Layer 4 of a small transformer language model trained on English Wikipedia (9 layers, counted from 0, width 96).
A neuron's activation on a vector x is SiLU(weights . x), where the dot is the dot product.

Input weights of the MLP neurons that the questions are about. A number n stands for n times 0.007.
n37: -18 -6 31 -44 13 0 20 13 -35 2 15 15 -48 19 6 10 -18 55 10 -57 25 -5 35 5 21 -25 28 -13 -15 25 -48 -7 3 7 -3 -22 -22 -18 -32 -20 -3 33 10 7 -34 17 11 49 12 -35 -7 17 9 -45 23 -24 -35 -5 6 -9 -12 3 -44 -61 10 65 24 28 10 7 -5 -22 24 -14 19 -66 -11 7 19 20 26 -10 0 -12 18 9 16 9 14 17 -10 1 15 -44 -9 -27
n47: -35 27 33 -12 14 -40 -24 -25 -22 -15 54 17 52 -34 -20 -23 -46 25 13 -15 -19 95 -28 -2 -10 29 9 52 29 -15 -6 29 -2 4 -25 35 21 -56 -1 25 -5 43 4 -1 -14 26 2 67 -16 -63 7 -23 40 -17 -2 13 -21 -27 13 49 -22 8 -11 -14 -28 -8 18 11 4 5 20 4 -13 -20 -26 -18 7 -17 26 29 18 29 7 -8 5 16 -2 -22 55 -3 56 5 -8 -44 -40 -35
n102: 27 -28 18 10 20 -3 20 -33 -1 -37 -18 -7 32 -3 -25 10 -2 6 33 9 -10 11 -16 20 22 1 13 9 0 35 -33 6 -52 -10 -8 -30 -3 -14 -10 26 23 12 18 -13 37 24 7 -4 5 18 24 11 -20 -21 -10 -10 -31 37 5 44 -7 29 6 -34 4 -14 -36 10 -20 53 2 15 26 -11 21 17 30 -65 -20 -32 -34 12 -1 16 47 16 9 -1 -36 13 -13 55 -3 -28 -21 0
n112: -23 -15 -6 -40 -37 -1 -30 41 21 -66 3 -22 8 -12 -53 4 -10 24 -14 0 16 37 20 33 44 27 -76 37 7 -9 -64 -12 -24 2 -4 30 41 8 -18 12 -7 19 64 -53 1 17 -17 -29 10 -42 -7 15 62 -40 12 -1 19 -52 -18 19 7 28 4 11 -37 -13 9 -17 22 -24 1 0 -14 -28 25 26 3 1 23 2 -5 37 40 -45 -9 -3 3 -14 20 -20 8 13 -34 14 -16 16
n118: 32 28 17 -13 39 51 2 24 8 -1 -15 -16 -7 15 -4 31 21 7 -16 0 20 22 -36 33 32 32 -13 25 17 16 0 8 -21 12 -14 -57 10 0 3 -6 -27 -34 -35 -4 1 20 28 37 4 -7 50 -24 17 28 21 1 -54 -15 12 1 -15 20 4 -17 4 -6 5 -15 -3 13 -43 43 -44 -32 14 3 3 6 -40 6 9 -21 2 -40 19 -33 10 -6 -7 1 15 18 15 -2 -15 15
n129: -3 8 -1 -29 17 8 -23 -5 18 -41 -2 51 0 -24 -30 21 -16 8 -10 -45 36 60 -20 35 -35 -22 -7 14 38 -6 11 -5 -22 19 -37 -54 27 -21 30 47 2 -16 -14 -6 -11 40 -2 -25 -10 -26 -2 -4 21 -51 30 3 -33 -18 36 56 19 -23 -10 6 -29 7 -24 40 37 49 48 -4 11 -26 -29 9 18 32 -16 -22 -25 -2 15 17 22 46 33 -32 1 2 33 -17 -1 -54 -43 4
n140: 5 -30 10 -51 14 -19 -4 -47 83 5 24 -17 -10 2 -5 -32 4 29 9 15 -19 38 -55 25 -2 -28 10 10 3 -23 -38 69 -20 44 -26 22 -8 24 -25 37 -13 27 0 -1 -23 -2 33 21 11 -21 -22 5 26 42 19 4 -12 2 5 32 -27 47 -29 -9 -32 9 -6 23 -9 1 23 -11 -14 -1 7 -51 6 14 -20 -15 -8 33 18 -31 -23 23 25 4 21 -24 19 48 -39 -37 -31 -5
n151: -40 15 -7 12 30 -9 2 64 -13 20 20 -21 -10 17 -4 -6 -25 -24 34 -17 30 -24 -9 -1 -27 46 7 -67 5 27 -13 16 0 -12 7 -45 -4 -18 39 9 18 15 -17 -7 38 9 9 -17 -48 -36 -3 -8 -66 1 -41 -15 48 26 -21 14 -9 -22 -30 -23 -52 42 30 4 23 -25 -49 -12 46 -9 61 20 -20 -19 19 13 27 38 38 -31 -29 30 7 -18 12 40 22 4 30 1 24 -28
n177: 14 -6 39 -65 -28 -28 -3 38 7 -31 -5 8 21 -30 -31 -6 30 -12 -10 17 5 6 12 -16 1 -18 -77 -13 -11 35 29 10 20 -6 -14 1 16 -42 -35 3 -38 37 -29 -43 -28 27 39 -14 -56 5 59 49 -45 -20 10 -33 8 19 -1 -14 6 5 -13 41 -8 26 -11 52 21 8 40 23 20 -23 35 12 -3 -9 30 -6 -24 -5 -10 1 14 35 39 -3 3 -23 -11 -2 -42 -21 -37 25
n182: 7 -8 -37 -4 4 -19 25 33 -10 16 6 4 -4 31 18 -18 -44 14 25 14 33 -8 19 24 9 3 26 12 6 20 30 48 -16 44 18 17 -2 -4 1 -45 -9 25 5 -12 23 -12 3 36 -45 -19 -20 -31 2 -32 8 -6 8 -28 -24 1 -27 70 5 -6 -27 25 -18 -1 -7 22 -59 7 40 -53 48 -3 17 -11 6 -11 1 -5 -6 -27 -27 23 -17 -21 3 64 -25 56 12 11 -2 -40
n201: -25 58 20 -15 -34 8 -5 -26 20 1 -5 -38 23 -8 -6 23 23 5 -10 -20 4 12 7 8 13 -3 16 -10 4 23 -42 -23 -19 4 4 0 30 -12 -20 -27 27 12 -8 -1 23 38 0 10 -16 -20 14 40 -43 -12 -26 -10 -10 2 -2 17 0 -13 18 -2 -25 28 35 40 27 12 45 -6 -19 14 12 -6 -13 -5 1 19 -42 11 12 13 -16 55 28 -15 21 3 -6 49 -31 -14 -2 -13
n204: -1 -23 -8 -9 -4 0 8 -15 33 -6 -7 9 31 -11 -25 -25 4 -5 48 6 -7 38 16 -18 52 47 -24 14 42 20 -47 47 -4 -26 -2 -6 -8 14 -10 -22 47 -20 -13 -20 29 24 -16 28 12 12 13 -2 -11 -7 -66 32 20 20 4 -6 0 30 -14 4 17 30 27 -37 -4 32 33 2 11 -4 23 -2 8 -24 -9 -34 31 10 10 2 0 44 15 14 3 -14 7 37 -27 -15 -39 12
n245: -46 55 0 -11 26 4 -17 11 -4 -24 9 -38 -16 3 -10 12 17 17 6 -30 11 16 36 12 37 18 -20 9 -5 16 -17 21 20 15 23 7 -27 -8 -30 -10 12 73 -13 1 1 9 47 21 -40 -18 2 13 -24 -11 0 -10 6 23 -20 1 4 18 20 13 -34 1 20 -18 44 -14 -8 -4 18 18 34 -11 -66 -10 48 -6 11 -8 22 -35 4 24 18 11 18 5 10 31 45 22 5 -18
n280: -21 -8 11 1 76 38 21 -34 -13 -11 -16 0 13 35 -29 -10 11 37 21 -33 3 18 37 8 -21 -12 -5 -8 20 16 -52 -25 3 -28 -3 -18 19 12 37 7 -4 21 -10 -12 -11 24 -7 -13 -11 -41 21 18 2 -43 -25 -24 15 -5 1 33 -21 -14 -16 -31 28 -2 -20 22 14 11 -7 13 59 -6 2 36 -7 -20 7 -10 -38 9 -13 28 22 13 -17 -4 -11 35 22 -3 -20 -10 -2 -21
n285: -3 -6 14 14 -4 -2 -40 1 16 14 5 4 -4 12 32 0 3 31 -9 15 -15 -26 2 31 -16 19 -38 46 -13 -25 -7 13 -14 0 -14 3 -41 -4 15 -24 -40 20 10 -2 -6 5 -23 15 -5 -18 20 26 1 -9 15 -26 -21 0 -19 19 -4 17 -13 13 41 1 -4 37 2 7 -15 2 27 21 0 -2 12 -21 -51 -21 -2 4 1 -3 -6 9 12 3 -15 -8 2 17 -2 -9 -13 -23
n400: 32 -20 33 -18 -4 -8 29 15 -22 32 -28 6 -34 36 8 -7 -14 -3 -36 6 -9 8 35 22 -16 -7 -23 19 11 13 -46 -31 18 -56 -37 8 24 16 -36 -20 24 -10 31 -4 -13 50 -31 -22 -36 -14 22 14 -24 -53 24 -30 -2 17 -25 14 -33 -6 -33 17 4 5 -20 -23 49 -32 6 -11 -24 -39 12 -1 -25 -20 5 -3 -6 22 -17 -16 17 19 0 -49 6 13 5 -17 27 -76 -5 6
n426: 43 5 1 3 -26 17 20 64 -15 -15 -5 -36 30 7 -23 -1 -14 35 -1 -14 28 21 27 10 24 26 -58 3 -11 50 -34 8 -15 -30 -10 2 -16 6 1 -10 -41 -12 -8 -49 16 -5 15 -3 -23 19 45 -19 -1 22 18 -17 18 5 -28 36 -24 -1 -2 -11 -31 62 3 7 -3 -18 7 25 17 -34 18 13 19 -10 12 -18 63 -46 42 -47 -23 -29 4 12 -33 42 -34 -6 -7 -13 14 -28
n511: -86 14 -16 -47 1 -1 1 3 62 -21 2 9 -22 13 21 12 -23 8 -19 -17 -24 1 6 24 19 11 12 30 18 -23 -20 -49 28 -30 -22 27 -13 -41 -37 -31 24 -18 -30 -20 -35 5 -6 20 -6 -39 -6 0 -29 -2 7 -33 -21 13 32 40 -4 33 -42 9 18 4 -6 -35 8 -24 5 28 -42 -16 -2 -13 -75 -49 20 -6 2 -28 37 29 54 -35 -19 19 12 -18 0 8 16 -43 -28 19

Each question shows a token from some text and the vector x that enters the MLP there. A number n stands for n times 0.051.

"h": 43 3 -3 40 16 0 -12 20 -11 -10 3 -11 14 -12 1 -4 25 -15 -9 11 -15 -10 25 5 14 15 -27 -10 3 66 -6 -14 -3 25 15 -22 1 0 -24 1 9 8 -8 -3 18 -8 -15 12 23 -15 21 21 4 -26 13 20 -4 -22 31 33 -2 -8 -5 2 -21 -26 6 -10 15 7 32 -30 8 18 -6 6 -24 -36 29 18 -10 -12 -9 -6 -4 -3 7 39 -30 -17 51 -14 -12 8 35 -16
Which of these neurons fires most? n245

"age": -22 27 4 34 1 -28 8 -4 -22 -1 1 12 -3 1 2 21 -25 -6 -32 21 -17 9 34 11 6 -4 22 2 -40 40 -5 -7 1 -40 22 -7 -5 -13 1 -6 19 11 -6 2 12 9 -21 26 -14 11 14 -10 -8 38 -31 24 27 27 7 8 22 -15 12 -4 -12 7 -17 -18 2 3 -16 -4 -12 29 -3 4 -19 16 24 31 8 18 -12 -8 -5 8 15 -1 -41 -7 -36 -9 15 5 27 32
The most active neuron and its activation: n151, at about 2.2

"ing": 11 -11 -11 56 6 12 1 1 -10 -3 1 19 7 13 15 -8 -4 1 -22 45 -10 3 25 22 -15 -9 7 13 -21 20 4 38 -4 16 12 10 -2 -13 3 4 8 13 -4 -7 -5 -8 -18 5 0 -4 5 -3 -8 -24 12 -10 29 -2 -1 -14 28 18 -9 -12 11 10 5 -16 -7 9 -8 12 4 30 -20 9 -12 21 -4 2 13 19 0 6 -4 -8 -6 -15 -19 2 26 17 3 6 12 4
Which two neurons fire most, strongest first? n182, n285

" one": -3 -6 0 38 -15 -4 -6 7 7 -15 -4 13 7 5 6 1 -17 -16 -9 15 0 -15 28 14 -29 -18 -8 30 -4 5 -11 11 -2 -9 7 36 6 -9 -14 8 -17 9 -21 -4 -8 -20 -24 13 -7 -7 -8 3 1 28 -3 -1 25 6 -9 -6 1 -16 9 20 -13 -13 5 -4 28 20 -30 5 -33 48 -14 -4 -6 7 1 4 -2 0 -3 -13 3 -13 -3 1 -4 15 16 -7 20 -8 27 -2
The three highest activations, in order: n285, n245, n400

" S": -37 0 0 14 -5 11 2 0 -7 2 14 -8 2 13 11 3 56 -6 4 -21 14 0 15 -1 -8 4 -4 12 -6 14 -14 -9 2 32 5 40 14 14 -14 -16 9 14 2 12 -8 -7 14 -3 -10 23 -3 12 4 0 20 -11 1 21 -23 -3 3 0 -5 -25 -1 18 -11 6 -19 20 -12 1 10 58 16 23 16 -7 6 -23 5 15 6 5 -1 12 -3 50 11 -17 -23 13 8 16 16 11
The most active neuron and its activation: n245, at about 3

"ce": 22 -3 9 34 -35 -33 8 5 -35 -8 -10 -5 -14 -3 16 3 2 -12 -27 20 29 11 20 11 0 -40 5 -2 -12 -1 -23 -9 -1 -14 -7 6 12 -8 7 -1 -14 -31 -30 14 24 -14 -4 -15 -2 -5 13 -7 -1 21 -1 -17 -2 31 -22 -8 20 -22 -9 15 16 -14 32 15 -9 9 -3 -53 11 24 26 12 -6 8 12 -39 1 11 3 2 9 5 37 -25 -54 14 -23 0 -5 -17 23 25
Which two neurons fire most, strongest first? n400, n426

" Re": -37 -11 -9 26 -47 30 0 -10 -35 20 3 -8 -5 20 2 -8 48 8 10 -14 11 4 -2 -18 10 -21 40 7 -24 5 12 -22 31 3 -4 -4 -9 -20 -6 -13 -23 -3 10 -1 30 -18 3 14 -1 -2 28 1 -3 3 14 10 -9 9 -25 -16 -11 -19 -7 12 7 37 -1 -16 14 6 -33 -17 15 38 1 -6 14 22 -18 -23 -2 -13 15 18 5 17 3 25 -14 3 -13 6 5 -15 21 35
Which of these neurons fires most? n37

"inal": -33 5 15 26 1 -15 -2 -5 -7 -6 -3 8 -1 -6 9 35 2 -2 -43 -12 12 -10 5 -1 -3 2 6 -15 -18 17 -43 -18 9 -42 12 5 27 -5 26 -3 -10 -13 13 1 15 -21 -2 12 -6 5 9 -18 -9 36 -16 3 7 14 35 7 2 -1 30 14 -3 -14 -10 15 -15 -2 39 16 -45 39 -7 3 -19 -17 47 -4 13 -15 -20 -17 10 -6 -13 -28 -10 13 -38 -7 -17 -3 14 23
Which of these neurons fires most? n511

"bum": -10 33 -15 24 -5 -7 11 -27 -38 -2 16 30 9 20 -1 3 -23 -13 -24 7 -18 7 -15 -12 1 10 16 -11 -1 16 -28 24 23 -10 8 -1 12 42 -3 -13 11 -20 -27 -10 12 -1 -11 28 -11 7 -42 -16 -14 27 29 -1 -17 11 8 24 -12 -5 34 40 4 0 4 -43 6 -15 -60 -15 23 10 37 -26 -11 14 5 13 14 -31 -24 -12 -23 -4 13 26 -11 6 -43 0 9 -1 31 12
Which two neurons fire most, strongest first? n182, n245

"pen": -30 8 -2 32 41 10 10 15 5 0 15 21 14 5 22 13 17 -2 -30 16 8 40 17 -14 13 -10 15 -11 -26 -20 -4 12 26 16 -12 -22 6 -18 18 23 4 -11 2 1 12 -19 -16 14 8 32 -12 10 4 44 -55 -23 -6 -5 -2 15 -19 0 44 20 -1 -15 -5 -19 -11 -9 -32 29 22 22 -4 -7 -12 15 6 16 -12 16 -9 -9 -9 -24 -22 7 -30 21 21 18 1 4 34 32
The three highest activations, in order: n118, n151, n280

"n": 29 4 -12 39 16 -6 16 -2 -9 -18 4 27 -23 1 15 19 -12 -10 -46 18 3 10 -10 2 -2 -39 13 -2 -17 9 -43 9 14 47 -19 4 3 3 31 4 -9 -19 -13 -1 -4 -17 -19 -25 -1 21 5 5 0 24 -18 -19 6 10 19 15 -9 44 16 17 -11 -11 3 -11 -4 16 27 -14 -3 29 11 -9 10 -12 30 -8 -3 7 -12 27 -5 11 12 1 -14 8 25 19 12 11 15 26
Which of these neurons fires most? n102

"all": -10 12 -10 38 -34 -2 15 29 -1 -21 23 15 -3 0 -12 5 9 19 -47 19 -18 18 -3 10 -3 16 -4 0 -4 24 8 4 -3 -10 -3 -20 -5 6 15 -4 -8 2 9 6 -5 -39 -24 -4 -20 27 4 11 18 30 -27 -3 30 -7 14 41 15 4 -4 11 -22 -23 -14 -10 16 -2 38 4 0 34 -1 12 -18 8 6 6 -8 -16 12 4 -12 -9 -19 -53 7 -11 20 -9 -2 4 25 18
Which two neurons fire most, strongest first? n112, n426

" (": 4 -13 9 30 14 40 9 -34 10 32 15 -2 1 17 9 0 44 23 -36 -4 -18 -5 24 1 -4 -8 9 1 -4 0 1 -8 4 -6 -10 33 -10 7 -1 0 -7 -9 -26 33 -29 21 21 -10 22 -31 0 -11 -7 0 22 -32 -4 -17 -19 -5 1 -12 1 19 6 -7 -17 -9 -3 9 22 -1 16 43 17 17 -19 20 15 -18 -5 -11 14 1 -3 10 14 10 6 -16 -8 17 -4 6 6 4
Which of these neurons fires most? n280

",": 10 18 7 35 -19 -10 4 -27 -17 15 57 25 -15 -8 0 -17 6 11 20 -2 11 -12 -5 -5 -48 -1 21 -2 -5 -4 -24 23 -24 24 17 9 14 15 5 -21 9 0 -15 13 -3 15 5 -2 33 -14 21 -16 -2 0 18 8 1 15 -1 12 -32 -15 27 -1 -10 13 13 15 -15 -6 13 -19 9 32 23 -12 -2 -12 23 14 4 -4 1 -14 -22 -7 5 -33 4 18 20 -41 7 -19 10 -24
Which of these neurons fires most? n47

" f": -7 -21 12 7 4 1 -1 0 15 -7 -27 -18 -1 -3 -13 -13 30 12 -49 17 21 -13 1 2 -38 -28 0 12 4 22 -12 0 -6 24 -9 9 4 5 20 5 -7 21 -16 -1 5 -4 -19 -9 -10 2 16 14 -2 7 14 -14 2 16 12 -13 0 14 -10 13 -7 -19 -26 21 -9 6 -3 3 -23 57 5 -21 0 -6 -2 -30 1 -18 -8 10 24 5 -1 11 -25 0 -43 -2 -1 -17 26 20
The three highest activations, in order: n177, n285, n102

"ive": -13 8 18 33 12 12 2 -9 21 -2 -18 17 -7 17 20 -12 13 -17 -7 -14 -15 2 19 -2 24 -24 -8 16 -16 22 5 20 18 18 -3 -21 7 1 1 0 17 19 -7 12 17 -50 1 -8 40 -5 3 10 18 5 -26 -17 14 -4 -40 16 4 -11 13 -2 21 6 -21 -5 6 0 -58 -32 0 29 -16 26 13 12 -14 52 -1 23 1 -11 -4 -10 -21 -4 -12 5 -37 9 16 -16 23 19
Which of these neurons fires most? n280

" |": -5 -39 7 28 26 -30 10 3 3 -10 47 12 -3 -5 -3 0 -11 -28 14 14 -5 11 8 -9 -7 -6 31 9 -1 -11 -2 -16 -7 34 19 30 2 30 -20 46 13 -5 15 6 7 6 2 -16 11 -8 -37 -10 6 -3 12 13 2 3 -4 0 23 -1 11 16 5 -38 -15 6 -9 -14 23 -27 14 36 -31 1 9 -19 9 4 -2 12 9 14 -4 3 2 -22 -2 -25 29 -44 -8 -42 -5 39
The most active neuron and its activation: n47, at about 2.2

" through": 20 -45 -15 52 27 -1 5 -18 -5 4 -16 2 15 -13 10 5 -2 20 -32 -12 -34 10 -12 23 -18 -16 7 13 -2 4 2 8 -11 21 5 11 24 13 15 2 1 10 -12 4 -19 -22 -24 -6 5 1 6 15 -9 23 -25 4 16 -3 -4 3 -19 -1 -1 7 8 10 14 -12 -16 -4 38 13 6 34 -21 10 6 16 1 -34 -7 9 2 -11 -20 5 2 -6 -6 -16 1 18 1 17 13 -15
The most active neuron and its activation: n140, at about 1.7

"ional": -31 27 -1 40 -24 -12 11 -5 -38 -19 7 15 2 12 13 -10 1 26 -71 10 5 -28 32 0 5 28 -1 18 -7 5 -17 -34 -3 -20 13 -16 4 -8 1 -7 -27 -14 -7 3 -11 -26 -2 31 -1 -21 10 -1 -6 2 25 2 14 -23 7 10 12 -1 24 12 13 -2 -21 12 -12 1 37 7 -33 22 -20 -13 -8 18 28 5 21 -13 -10 -9 6 -11 -19 -22 3 -12 -24 -20 -11 11 32 13
Which of these neurons fires most? n511

"er": 28 5 -37 35 13 42 -1 22 -15 20 22 5 -4 -1 17 1 27 -1 32 -16 -5 -9 15 -29 -4 -28 35 18 -6 -8 -5 -7 -3 -31 6 -47 -20 -40 -2 -22 -6 -12 -6 6 25 -40 -12 8 -20 -19 38 -5 8 -29 -19 -15 8 -6 21 -6 0 -9 -16 -5 26 -2 8 -24 -2 15 -5 19 18 22 2 7 -7 14 7 8 -1 -5 1 27 -8 -6 -2 21 -1 9 32 6 -7 10 30 -10
Which two neurons fire most, strongest first? n280, n151

"r": -11 -11 -18 8 -10 -11 16 13 9 4 25 -18 -8 14 4 -19 3 22 -1 -2 25 6 35 -26 33 -42 5 -7 -27 9 -3 -26 8 45 -5 28 -12 40 -4 -15 27 -16 -5 -8 -2 -32 4 -3 -15 25 -19 -6 -3 -15 11 15 -33 -17 18 19 -28 -9 -1 27 17 17 9 -2 -18 24 -78 -12 36 21 -7 17 -31 -22 9 -4 -34 -38 8 30 -1 -6 4 7 -37 8 -24 16 8 18 2 -20
Which of these neurons fires most? n182